Layer 2 of a small transformer language model trained on English Wikipedia (8 layers, counted from 0, width 96).
A neuron's activation on a vector x is SiLU(gate . x + bias) times (in . x + bias), where the dot is the dot product.

Input weights of the MLP neurons that the questions are about. A number n stands for n times 0.0045.
n8 gate (bias -0.068): 59 -25 -27 17 -49 -42 -6 23 -29 -12 -23 48 46 -40 -14 -18 -36 16 -19 45 46 -47 -31 -24 7 0 -60 -82 30 -5 -22 -15 40 33 37 23 33 -7 2 -38 53 46 38 -18 -9 54 -6 -16 -23 -6 -3 -13 49 -30 -2 -23 -56 16 -1 -5 47 -33 18 -33 -29 69 7 -74 -6 21 1 4 -2 39 4 -15 -17 53 71 -25 -6 27 12 14 -46 20 -13 -29 -30 14 24 -36 46 -15 1 19
n17 gate (bias -0.028): -13 -34 -4 -5 18 -61 -17 -34 -71 -14 8 10 12 10 39 -25 54 25 8 -8 -6 8 20 13 5 -47 -8 13 11 -32 30 -11 16 -3 -10 -29 35 -34 0 1 -42 47 2 -32 -41 36 14 42 19 -5 12 -7 -20 27 -2 24 -27 -18 36 -13 39 9 -13 -41 -26 9 68 1 8 -9 -15 9 15 -5 -23 -38 29 -16 35 -36 15 -14 -2 28 2 2 -28 19 -43 -33 8 1 43 26 -19 -16
n19 gate (bias -0.067): -6 -2 -5 29 -48 25 41 -3 -33 0 -26 3 6 5 -20 -26 18 2 5 7 -27 -66 -34 46 14 16 -41 -22 -26 17 -10 23 -34 -6 23 8 0 6 8 32 19 21 -17 8 5 12 -25 11 24 7 16 11 -18 4 -4 15 -24 -2 -43 -30 -13 3 -4 -37 2 -21 8 -34 31 -45 36 3 37 14 34 16 -21 -15 9 -11 -9 12 38 -16 -27 21 -2 18 -21 18 -19 -12 11 11 20 46
n25 gate (bias -0.037): -21 6 -22 -28 27 20 1 30 -11 19 3 27 -6 36 -2 -3 -2 -26 -17 0 31 -13 45 7 -11 -32 10 37 1 -14 11 -32 -21 32 -14 -13 -20 -11 -11 1 22 6 14 7 12 -24 28 -22 -28 1 2 32 1 3 -23 -17 -62 2 -35 47 7 20 -26 -29 25 -34 30 -11 10 -6 10 -21 16 -16 -29 1 -22 -49 21 -18 -9 49 22 44 -11 -15 5 51 12 20 17 -32 14 31 -12 1
n34 gate (bias -0.050): 19 9 8 -20 -15 0 -26 22 -15 51 0 23 59 6 7 -19 -36 -8 54 -45 -3 15 -6 28 15 -28 -48 21 4 -16 -10 -28 3 23 -21 27 8 12 -62 -9 -16 54 12 17 25 16 -13 -2 10 3 24 -4 16 -32 -3 7 -42 1 13 19 -2 -1 5 -35 -36 -4 8 6 19 -40 -20 -23 31 -9 -29 -1 -25 -30 -3 -61 11 8 1 19 42 15 -1 16 9 -34 10 43 5 -5 -7 24
n36 gate (bias -0.042): -22 -4 49 -23 -15 4 43 28 34 16 32 5 -46 -95 -15 4 -13 20 -17 -51 30 -21 -22 1 21 9 -30 -24 -13 -9 -28 -4 48 -11 -3 8 30 41 39 16 20 -18 23 44 -10 43 7 -1 2 -7 -5 31 15 0 -15 -4 -28 34 3 1 -9 -58 0 -14 -12 29 37 25 -3 -29 12 3 48 29 -14 50 -5 0 32 -38 -55 -30 7 -40 21 28 -70 -27 -14 -3 16 33 -76 -75 33 -45
n48 gate (bias -0.077): 66 1 -9 17 5 55 18 5 -41 38 -5 24 63 7 27 -20 13 17 3 -31 -1 13 48 -42 -12 48 -8 -21 6 -33 13 -28 4 16 30 4 4 22 -18 -14 -23 45 -3 -76 -32 -2 -8 1 -9 -17 -22 -20 28 17 -48 -1 -69 14 -37 11 6 5 3 -10 -40 4 15 22 -13 1 21 12 17 -19 -59 17 -14 -3 1 -34 -14 41 35 33 48 17 -6 0 -21 33 19 -7 -10 14 -11 -8
n66 gate (bias 0.014): -24 16 35 -38 12 40 4 4 -6 -47 -34 -11 -36 -22 -12 -16 45 2 -2 22 -16 -66 -10 73 9 83 -1 -13 66 -50 38 -28 55 -17 -21 17 14 -41 -8 0 43 -26 -1 66 53 37 17 -35 -7 -40 31 3 -57 -18 -7 29 32 -55 -30 34 -20 -40 4 12 -26 24 -5 -7 13 26 21 -4 -20 37 37 -45 -16 -7 -10 -44 -25 22 24 -29 -33 5 29 -1 -40 19 29 -64 -27 -6 24 3
n78 gate (bias -0.095): 16 -18 24 10 -48 28 25 38 -39 -35 -60 -7 -16 -21 -7 -1 64 9 8 21 -7 -14 -39 -14 14 4 53 28 -25 -9 53 -17 -17 30 19 10 46 -35 -4 22 9 36 41 14 42 -29 53 19 -43 -49 -14 13 -11 41 0 38 -46 -42 22 16 3 -6 -18 -67 -21 -35 21 -9 9 -45 -21 -29 36 50 -89 -7 14 10 -21 -47 14 8 -33 -46 -28 30 6 -34 22 15 10 22 -19 -22 27 18
n87 gate (bias -0.091): -59 29 63 -29 44 12 -10 13 -11 -1 -25 21 2 13 22 12 1 -26 39 17 -13 -6 -43 -31 1 -2 52 1 2 8 42 3 36 36 -21 2 -10 -22 -21 -3 -12 -1 19 -10 21 -25 13 -5 12 2 44 29 -17 65 -31 33 -10 24 -14 -22 -15 -17 42 -9 -46 -24 -28 -22 27 -8 9 -43 -11 33 -60 -5 11 10 -33 -45 -9 38 28 -34 -15 17 -14 -25 35 -49 -7 -3 3 7 -8 -4
n111 gate (bias -0.182): 9 11 9 -22 -3 11 5 6 -15 13 -5 31 11 -18 -16 25 19 29 18 -8 -20 11 -17 7 -45 21 -9 -15 10 -8 18 -4 14 2 -9 -2 17 -16 -49 -39 -18 17 15 38 -9 4 12 16 -35 -18 6 -20 -10 28 5 -9 0 16 2 8 -4 -3 1 -38 -35 27 21 -27 15 -17 -9 16 13 -2 -7 -19 23 8 4 -20 -14 -11 21 16 16 -14 1 -11 -1 1 17 -5 -11 -23 34 -33
n145 gate (bias -0.086): -1 11 7 48 -28 -12 14 5 14 -13 -59 -9 2 7 7 -38 -9 9 38 -38 -20 18 -18 13 11 -12 -7 -38 -36 29 12 34 2 -30 41 25 -2 28 10 31 4 22 28 -15 -14 3 14 22 -8 -18 -18 -6 -22 -10 -3 -28 0 15 -30 15 15 11 -6 -32 54 22 -27 -27 -46 21 15 -14 -3 58 15 12 -4 -13 15 -33 9 -28 -18 9 -9 29 -28 -19 23 21 -27 21 -22 2 -9 -4
n169 gate (bias -0.058): 15 -21 1 -11 -17 35 18 44 -22 22 -2 11 7 -8 3 4 -14 41 -44 -8 23 29 -3 -13 -7 2 -20 -28 -5 -6 0 8 30 -38 7 5 -27 20 -1 17 3 16 53 -20 11 8 14 -11 31 26 -17 -3 9 29 -1 -36 -56 38 12 30 2 -16 -5 -33 -46 30 60 9 6 -1 -32 12 -1 -12 37 0 -41 -21 -3 -14 -46 -21 -20 -17 49 21 -39 -5 -6 -15 43 15 -18 10 -3 -21
n182 gate (bias -0.113): 2 8 -11 -2 -6 -10 4 19 3 13 15 66 17 -27 9 -21 17 22 25 -27 20 10 11 15 -59 3 -3 7 8 -8 -14 -5 21 -15 14 -3 11 -26 -18 16 2 23 38 17 -1 -5 -3 -16 -48 -28 -45 -24 -5 75 -19 -31 -17 13 7 36 12 -4 12 -49 -45 -2 29 -26 24 -20 -16 -12 43 3 18 -14 -34 34 2 -34 -29 6 -25 -1 -20 -30 1 9 19 10 8 5 -8 -23 34 -39
n8 in (bias 0.011): 10 -20 -11 -26 -11 -63 -15 -14 -25 -81 1 7 -22 -1 -50 0 49 1 54 -5 40 -32 2 46 5 -22 -3 13 9 -45 -6 -15 -9 59 -17 26 28 -49 9 3 24 -12 51 49 -3 31 -3 14 -23 -6 14 6 -26 -23 14 -10 19 -21 23 35 29 -9 -28 1 2 23 -1 -17 -22 2 -14 -36 21 -8 30 -1 -20 -16 23 43 -25 -34 -7 33 -4 16 -1 2 -7 12 19 -43 16 -3 48 -15
n17 in (bias -0.019): -2 -36 14 20 27 -31 -10 -34 0 -31 10 6 -11 13 43 7 -3 27 -11 3 2 13 16 -13 2 -32 -5 -4 8 -7 -2 8 7 39 24 -57 7 -20 -9 5 -65 31 13 -1 8 -24 6 19 -3 26 17 27 2 16 -3 46 -36 -8 51 -19 28 -1 -14 -17 0 -7 13 -16 17 -10 -2 13 -5 13 -9 -17 44 9 0 7 6 -2 -16 7 -7 1 -40 4 37 -59 -9 9 -14 9 -25 -10
n19 in (bias -0.042): -9 17 -16 18 -35 12 24 -15 39 9 1 -30 -7 -17 2 -26 3 1 -1 18 -16 -35 -46 42 21 26 -28 -2 23 23 -21 0 -33 18 2 -23 28 25 6 18 21 -30 -13 -4 -3 16 -11 6 33 12 33 22 5 -22 19 -7 -18 -27 -30 -2 6 -25 19 11 22 2 11 -20 30 6 9 7 24 14 6 8 -9 -21 6 -41 5 12 18 -9 -12 12 3 -16 -19 14 -70 14 -22 2 19 21
n25 in (bias 0.000): -6 -13 14 -7 30 14 29 1 21 -7 -1 -41 7 28 -4 48 27 -8 13 -21 9 -13 6 27 6 8 -5 -46 22 33 -10 -19 13 -8 54 -19 -7 -6 12 12 -17 5 -13 -30 -5 5 -23 -10 19 -5 9 -29 56 -6 18 16 -5 0 25 -16 -12 -2 4 -3 -29 26 -14 -33 -24 -8 -57 -20 -22 6 59 21 -7 1 -17 39 3 -41 -10 14 12 3 -14 -34 -10 23 -33 11 -5 -1 -6 -10
n34 in (bias -0.034): -7 11 -21 -6 38 30 -23 3 -18 8 0 -7 10 9 -2 23 -23 2 10 -21 -2 -5 -24 25 3 -33 -1 44 -14 -39 -32 -2 -12 16 -6 54 22 5 -5 22 -10 4 11 -9 -17 15 -21 -8 -19 34 40 17 5 -52 0 -4 -9 2 42 -2 21 2 -31 -9 -20 -18 22 29 53 -41 -20 13 39 -5 -31 -13 -3 3 -29 -20 36 -18 -14 7 44 8 33 2 44 1 -9 -9 6 -1 -16 -12
n36 in (bias 0.007): 14 10 1 -12 -6 42 7 13 -8 -6 -9 -30 -26 -9 -4 -5 -4 -7 -15 29 15 -10 8 61 28 29 -1 -16 38 10 -19 -17 30 -62 12 17 18 32 41 -12 26 -28 -21 21 33 26 -8 -6 -3 -29 -2 -37 2 1 -2 -1 -19 -2 0 11 15 -61 3 0 3 -5 17 -3 -38 -9 61 -16 -3 -13 -29 11 -4 12 12 -29 -15 11 -5 -11 -11 -18 6 -30 -24 27 24 -55 6 -30 15 31
n48 in (bias -0.025): 6 8 -65 11 -28 47 0 -19 14 28 -15 6 7 -2 27 -27 -13 -7 -24 8 -2 3 12 -21 -8 6 21 -19 10 -19 -13 -6 19 15 60 14 16 -13 14 -15 -26 -10 -11 2 -9 9 19 11 -6 -7 -4 1 46 -9 -13 -20 -20 5 -13 4 21 15 8 6 41 -12 -1 14 -9 17 39 -20 -11 -37 -31 25 -3 -9 -8 -17 -13 30 21 8 7 12 24 -33 -33 11 -3 -31 2 8 11 31
n66 in (bias 0.011): -76 -7 19 33 -23 -7 -12 -16 -22 12 36 -45 -24 -22 2 18 50 -28 27 14 52 -19 17 19 20 -26 17 -2 -11 -63 9 0 -2 0 10 0 10 -29 20 8 61 7 13 2 12 54 39 -12 -4 -23 44 35 34 38 28 -13 13 -18 -57 9 -40 -49 -14 -15 1 -4 13 46 -23 -28 60 -9 -10 -58 -52 15 -11 13 -28 -23 -11 15 -19 -23 -4 15 -13 -16 -14 35 -7 -16 18 0 27 12
n78 in (bias -0.018): -9 -6 33 -17 -9 15 -1 25 -1 3 -10 -19 -40 22 26 1 13 -19 -5 17 25 16 -11 -21 38 0 27 37 -34 -25 38 -24 29 -2 -2 9 35 -36 -27 -6 -14 28 -5 26 25 -28 30 -18 -4 -36 -32 3 -42 -21 14 28 -12 -17 -8 -6 9 17 1 -2 -19 -30 -24 2 1 5 0 -33 35 -1 -25 -9 21 28 9 -13 5 17 -3 -35 -29 34 -23 -14 8 18 1 -20 -16 -3 -5 35
n87 in (bias 0.061): 40 -35 -10 -11 15 39 -28 6 -28 -58 -34 -15 -45 24 47 11 34 26 -13 2 -41 30 -19 -5 -3 27 5 24 7 35 18 -34 66 -6 7 -25 42 -34 11 -25 8 -41 -4 7 8 -1 -13 10 24 6 6 -3 -12 12 -20 22 -10 -7 -24 13 -1 -33 -1 6 1 21 4 0 9 -44 7 16 -37 56 -28 -37 -13 8 6 -4 -3 6 0 -17 22 15 -7 -1 2 -2 -9 49 16 -26 11 9
n111 in (bias -0.020): 8 12 25 6 -34 -32 -66 3 7 5 9 -6 -13 28 -43 -20 13 -34 -11 8 29 -30 -8 7 -5 18 -10 -3 30 27 10 -25 -1 16 5 33 21 6 21 13 2 -21 -52 -22 -15 15 17 -34 5 -28 -1 -20 -36 -11 6 -6 -12 13 -4 6 -14 6 12 -4 -13 -23 4 13 -26 -29 14 -9 27 9 29 9 92 13 3 -6 27 19 1 4 -18 -25 0 29 -21 32 -32 -22 10 5 -3 -8
n145 in (bias -0.027): -31 15 -15 24 -44 21 10 43 43 -1 -6 5 12 11 30 -19 -26 9 25 -71 -42 -5 -43 25 -13 -19 -6 -8 -35 54 -27 33 -38 -29 14 35 9 -2 -13 32 -26 -4 -8 -13 16 -4 -2 5 33 33 38 30 -29 -5 4 -32 14 -20 31 -6 21 -21 -33 -3 -12 8 3 -33 -6 -26 5 12 11 35 13 1 16 9 9 -4 -11 -10 -20 12 -8 11 -12 8 -12 -14 -7 18 -50 7 -19 15
n169 in (bias 0.025): -6 -9 7 -6 -33 -2 -25 -3 -9 35 21 -5 -35 -10 13 9 -22 24 -34 14 -2 29 -10 -20 -36 14 25 6 -33 -8 -36 -38 7 -36 -21 -10 -25 6 29 -30 -36 3 5 -16 16 8 10 9 7 -10 7 -13 -12 -7 30 -40 3 -6 16 45 3 0 14 0 -19 5 29 -5 14 25 26 -36 25 -30 -13 -30 -10 18 17 5 3 -20 -1 9 -16 -9 29 30 6 8 8 8 -13 -28 45 9
n182 in (bias -0.060): 3 -7 19 -5 -7 -8 16 1 -5 22 -4 4 -16 -28 0 -1 8 25 12 -30 -10 4 1 12 -28 -17 15 2 -20 -7 -6 21 4 6 3 -7 13 -23 -45 5 1 17 34 1 8 -17 1 8 -16 26 -3 10 11 50 3 13 -49 15 7 -7 15 -40 24 -43 -17 21 33 -33 18 -33 -26 21 12 35 14 14 -36 22 -13 -1 -28 -1 -11 -6 -19 0 -11 2 40 6 -3 -23 -11 -1 35 -36

Each question shows a token from some text and the vector x that enters the MLP there. A number n stands for n times 0.044.

"ly": -6 5 3 -6 0 24 54 1 -19 -5 -10 -4 -8 -15 13 2 0 12 -3 3 8 -8 6 2 7 3 2 -4 -15 -22 -7 28 -1 -4 -21 -3 -6 13 11 0 3 13 34 16 5 -9 -1 -7 -4 3 10 20 10 -11 0 12 -2 -14 -7 -2 -4 -9 -8 12 8 -6 -1 12 3 15 19 3 -9 4 -2 6 -70 -7 -20 -6 -28 -27 -12 2 -6 19 -8 -6 -6 -17 19 3 -3 1 11 11
The most active neuron and its activation: n66, at about 1.8

" O": 1 1 -24 -6 12 13 51 7 -9 -4 -1 0 0 9 12 -3 4 17 3 -4 10 -8 4 15 4 -7 8 1 0 -11 -2 1 8 -6 -12 -9 -28 7 5 1 11 10 22 -5 10 6 -12 -4 -3 5 5 8 14 -18 -3 4 -2 -1 -9 -9 -10 5 -23 2 6 -4 12 0 -5 7 -7 -3 -19 -7 9 3 -80 -31 -2 18 -5 -2 2 22 4 7 -25 7 2 -8 24 -1 1 11 -22 7
The three highest activations, in order: n25, n111, n78

"ish": -5 -15 -7 -13 -11 19 54 -12 -27 0 -13 -8 -6 -4 13 13 13 4 -5 -5 1 -3 0 -10 -6 4 0 13 1 -24 -4 19 1 16 -4 -22 -15 4 2 8 -3 22 33 12 23 0 6 -7 -2 -3 6 4 4 1 -1 17 9 4 0 8 -11 -7 -2 1 15 -6 7 4 4 9 2 4 -8 9 16 3 -73 5 -12 4 -27 -7 -25 -11 -6 16 -9 1 -5 -23 21 -9 6 11 9 12
Which of these neurons fires most? n66

" se": 2 3 -17 4 -9 -4 54 13 7 15 -25 1 5 -1 7 -7 -24 20 0 -8 -5 0 -9 -13 7 -14 7 6 -6 14 0 14 -8 6 -13 -4 -17 14 4 1 4 20 21 8 12 -14 -5 8 -1 7 -4 17 28 -13 -11 8 2 9 -2 -11 -4 10 -1 8 9 -1 -6 -1 3 4 -8 -12 -19 4 6 6 -68 -19 10 -6 2 -5 -18 3 -19 26 -17 -6 -4 -4 -3 11 0 13 -17 15
The most active neuron and its activation: n145, at about 1.2

" his": 4 -33 -20 -3 9 13 44 5 -1 0 -22 4 5 -15 15 -15 -6 17 3 13 1 -14 -2 5 9 -27 1 1 1 -12 -7 14 -2 -1 -14 -5 -3 13 12 -8 7 11 41 12 0 9 -12 -8 -2 -8 -2 28 18 -4 -3 -12 -8 0 2 1 3 -6 -11 -4 10 -7 -1 -10 8 12 6 -10 -13 9 0 5 -77 -8 4 -13 -5 1 -9 5 -5 26 -12 9 -2 -11 8 -5 12 9 -3 15
The most active neuron and its activation: n8, at about 1.8

"ill": 5 -17 4 -10 -13 19 49 -9 -4 -14 -17 -4 -17 -19 21 0 3 6 -3 -1 -4 -8 -1 -4 5 -18 14 27 3 -11 3 23 -4 10 -19 -18 4 0 -3 -1 5 14 45 12 23 -5 11 -6 -1 -1 1 27 9 7 -7 14 -15 -4 -2 -11 -10 0 -7 -4 6 -9 10 3 -2 9 -6 -7 4 -5 -1 5 -56 11 0 1 -2 -6 -22 -13 -7 30 -9 -18 4 -28 16 -6 3 1 6 21
Which of these neurons fires most? n78

"ell": -5 -22 1 -15 12 13 44 -5 -6 -5 -21 -6 -3 -6 13 16 13 9 -9 7 1 1 3 1 4 -9 10 19 -3 -19 1 36 -1 13 -27 -7 7 1 -7 8 -2 23 34 3 15 -7 7 0 -1 5 -5 24 11 -5 -5 15 9 -8 7 -9 -16 -5 -4 -4 7 -11 5 15 -2 16 -17 -7 -9 0 4 3 -53 7 -10 2 -18 2 -23 -16 -5 20 6 -16 0 -38 13 -4 -2 5 1 15
The most active neuron and its activation: n78, at about 1.2

" L": 10 -9 -6 -8 8 17 56 5 8 9 -18 0 8 -8 19 3 7 30 -8 -13 -21 -8 -10 1 -13 -11 0 20 -3 5 3 16 -2 -5 -12 -6 -7 6 -8 0 5 25 42 3 12 3 3 -6 2 4 -19 16 -3 15 -5 -1 -10 5 -14 -2 -5 -3 -10 -9 4 -17 32 3 3 11 -23 3 -5 9 11 5 -71 -5 -12 -4 -9 -7 -5 -22 10 10 -6 -3 9 -18 25 -1 5 -2 -20 5
Which of these neurons fires most? n182

" and": -4 -19 -4 -5 -7 18 47 4 -3 -4 -10 0 -4 -19 15 -3 -12 16 0 -3 3 1 -3 10 11 -8 -4 0 -8 -8 -8 0 7 -2 -13 -17 -18 25 28 2 1 -6 32 13 11 10 -3 -1 1 -6 0 19 19 5 -7 1 0 -9 -6 -6 -11 -10 1 6 12 0 10 12 6 11 10 0 5 8 -4 4 -67 -21 -15 -9 -23 -8 -6 -5 -7 6 -4 -11 -6 -16 9 -4 1 11 -5 16
Which of these neurons fires most? n36

" f": 4 -3 -8 -5 -5 16 51 4 3 10 -21 1 -7 -8 17 -6 -6 18 -1 -8 -4 6 -4 -2 1 -10 -3 21 1 25 4 2 -3 -16 -13 -16 -24 8 -4 -9 6 15 38 -3 16 -6 -10 2 5 3 -8 14 22 0 -18 11 0 2 -4 -7 -12 5 4 6 -2 -9 10 -4 13 3 5 -3 -10 7 -5 -2 -70 -7 -6 -3 -2 17 -10 -7 -6 18 -18 -4 -7 -23 9 16 17 7 -25 19
The two highest activations, in order: n111, n87

"ary": -2 -7 -14 -13 13 19 67 -1 -6 9 -11 -3 -3 -27 24 16 4 8 0 -6 -6 -7 5 7 -5 5 8 -2 -5 -11 -5 22 1 -12 -16 -14 -20 23 9 2 7 19 32 -2 18 -10 -5 -4 -4 0 10 10 16 1 -4 11 -13 3 6 8 -13 -6 0 1 15 -5 7 -9 -2 -2 0 9 -5 1 5 9 -66 2 -7 -1 -13 -13 -18 -10 1 22 -20 -9 -3 -21 29 6 -16 -10 7 8
Which of these neurons fires most? n36

" an": 5 -30 -20 -5 -11 14 34 2 -13 -5 -18 1 5 -2 15 2 -7 10 14 6 16 -5 -6 -12 12 2 -4 -14 -14 -20 1 17 8 -5 -22 2 -23 10 14 -7 4 15 31 9 5 -2 -19 -1 -2 7 3 16 10 -8 -14 4 3 0 10 -5 -2 -4 6 -1 11 -3 3 -17 1 11 1 -12 -14 6 -1 0 -67 5 8 9 -16 -1 -7 14 -4 22 -16 -6 3 -29 7 -4 10 13 -6 20
Which of these neurons fires most? n8

" he": 2 -2 1 12 -1 12 55 7 -4 9 -14 0 -5 -16 5 -6 -8 7 2 -4 -6 -8 -11 9 -5 -10 0 4 14 -12 -4 23 11 -18 -13 -1 -8 17 2 -11 4 27 48 3 11 5 -9 1 -1 -5 3 32 14 0 -2 -3 -20 7 -4 -17 1 -3 -11 -11 4 -9 26 -12 4 23 -7 -9 -13 11 0 16 -74 -5 -14 -9 -13 -8 -14 1 -7 14 -10 0 -1 -18 28 -11 7 5 -6 10
The most active neuron and its activation: n182, at about 1.1

"ou": -8 -11 3 -3 5 7 40 -21 -4 -6 -14 0 -13 -3 17 -3 5 20 0 -9 -4 -12 0 -4 -6 -8 24 14 -5 -14 -2 36 2 3 -18 -25 -18 8 0 -12 -1 26 48 3 12 -11 -14 10 5 5 5 21 11 8 -3 0 -14 -3 -4 -25 0 2 -4 -4 -3 -1 26 -7 -4 27 -2 -15 -10 -7 17 4 -62 -15 -2 -3 -4 8 -7 16 -1 10 -18 10 -4 -37 22 -7 2 8 10 7
The two highest activations, in order: n17, n111

"is": -9 -8 1 -23 11 11 40 -6 -17 14 -8 -4 1 2 23 4 -14 11 4 -12 -11 -11 2 3 4 -11 5 18 -22 -24 2 14 -2 11 -20 2 -21 17 -10 1 -7 28 41 10 24 -11 -5 -6 2 5 7 13 17 -17 -5 13 -1 -3 4 -5 -9 0 5 -5 6 -4 7 -5 8 12 16 -4 4 -6 -5 1 -69 -6 -13 -10 -8 -15 -20 2 0 24 11 0 10 -30 3 5 9 12 2 15
The most active neuron and its activation: n34, at about 2.4

"\n\n": 7 -13 -8 2 5 12 60 -5 1 1 -21 0 2 -12 22 -4 -5 12 3 -8 -5 -4 -4 0 -4 -12 -7 -2 -21 -6 -2 0 13 -7 7 -9 -16 19 15 2 -5 23 43 -1 15 5 3 6 -3 11 -8 17 7 20 -7 -2 -13 0 -6 11 -26 8 -7 -6 -1 3 20 -19 4 21 1 -2 1 7 -8 4 -82 -2 3 -8 -14 -39 -10 -3 3 21 -6 -8 8 -10 8 -3 3 -4 -13 12
The most active neuron and its activation: n182, at about 1.5

" on": 4 -8 -24 3 -5 15 53 11 0 12 -14 -3 7 -13 34 -12 -5 14 -4 0 -1 2 3 -5 9 -9 5 -9 -1 -2 -4 4 2 0 -4 -8 -9 19 13 -8 -7 13 23 -16 3 6 -11 0 -1 -5 -1 -4 37 -4 -18 12 -12 -1 -2 3 -7 9 5 8 14 2 9 -4 -5 11 -5 5 -15 1 -15 3 -68 -16 -2 -4 -7 6 -3 2 0 20 -21 -6 -8 -20 6 5 0 19 -15 16
The two highest activations, in order: n48, n111

"O": 5 1 -12 -1 21 14 57 -5 -6 13 -7 0 -8 6 8 2 6 14 8 -7 9 1 -1 14 -9 6 2 -1 -10 -7 -8 9 7 -9 -9 -10 -23 12 1 -5 9 20 41 -8 21 -1 -6 -6 -4 5 2 11 17 -2 -4 -1 -13 6 -4 -2 -5 -8 -20 -4 1 -3 15 -5 -7 12 -15 -7 -18 -4 13 0 -93 -28 1 13 -14 -2 -11 18 3 9 -17 2 4 1 28 1 1 14 -8 0
Which of these neurons fires most? n25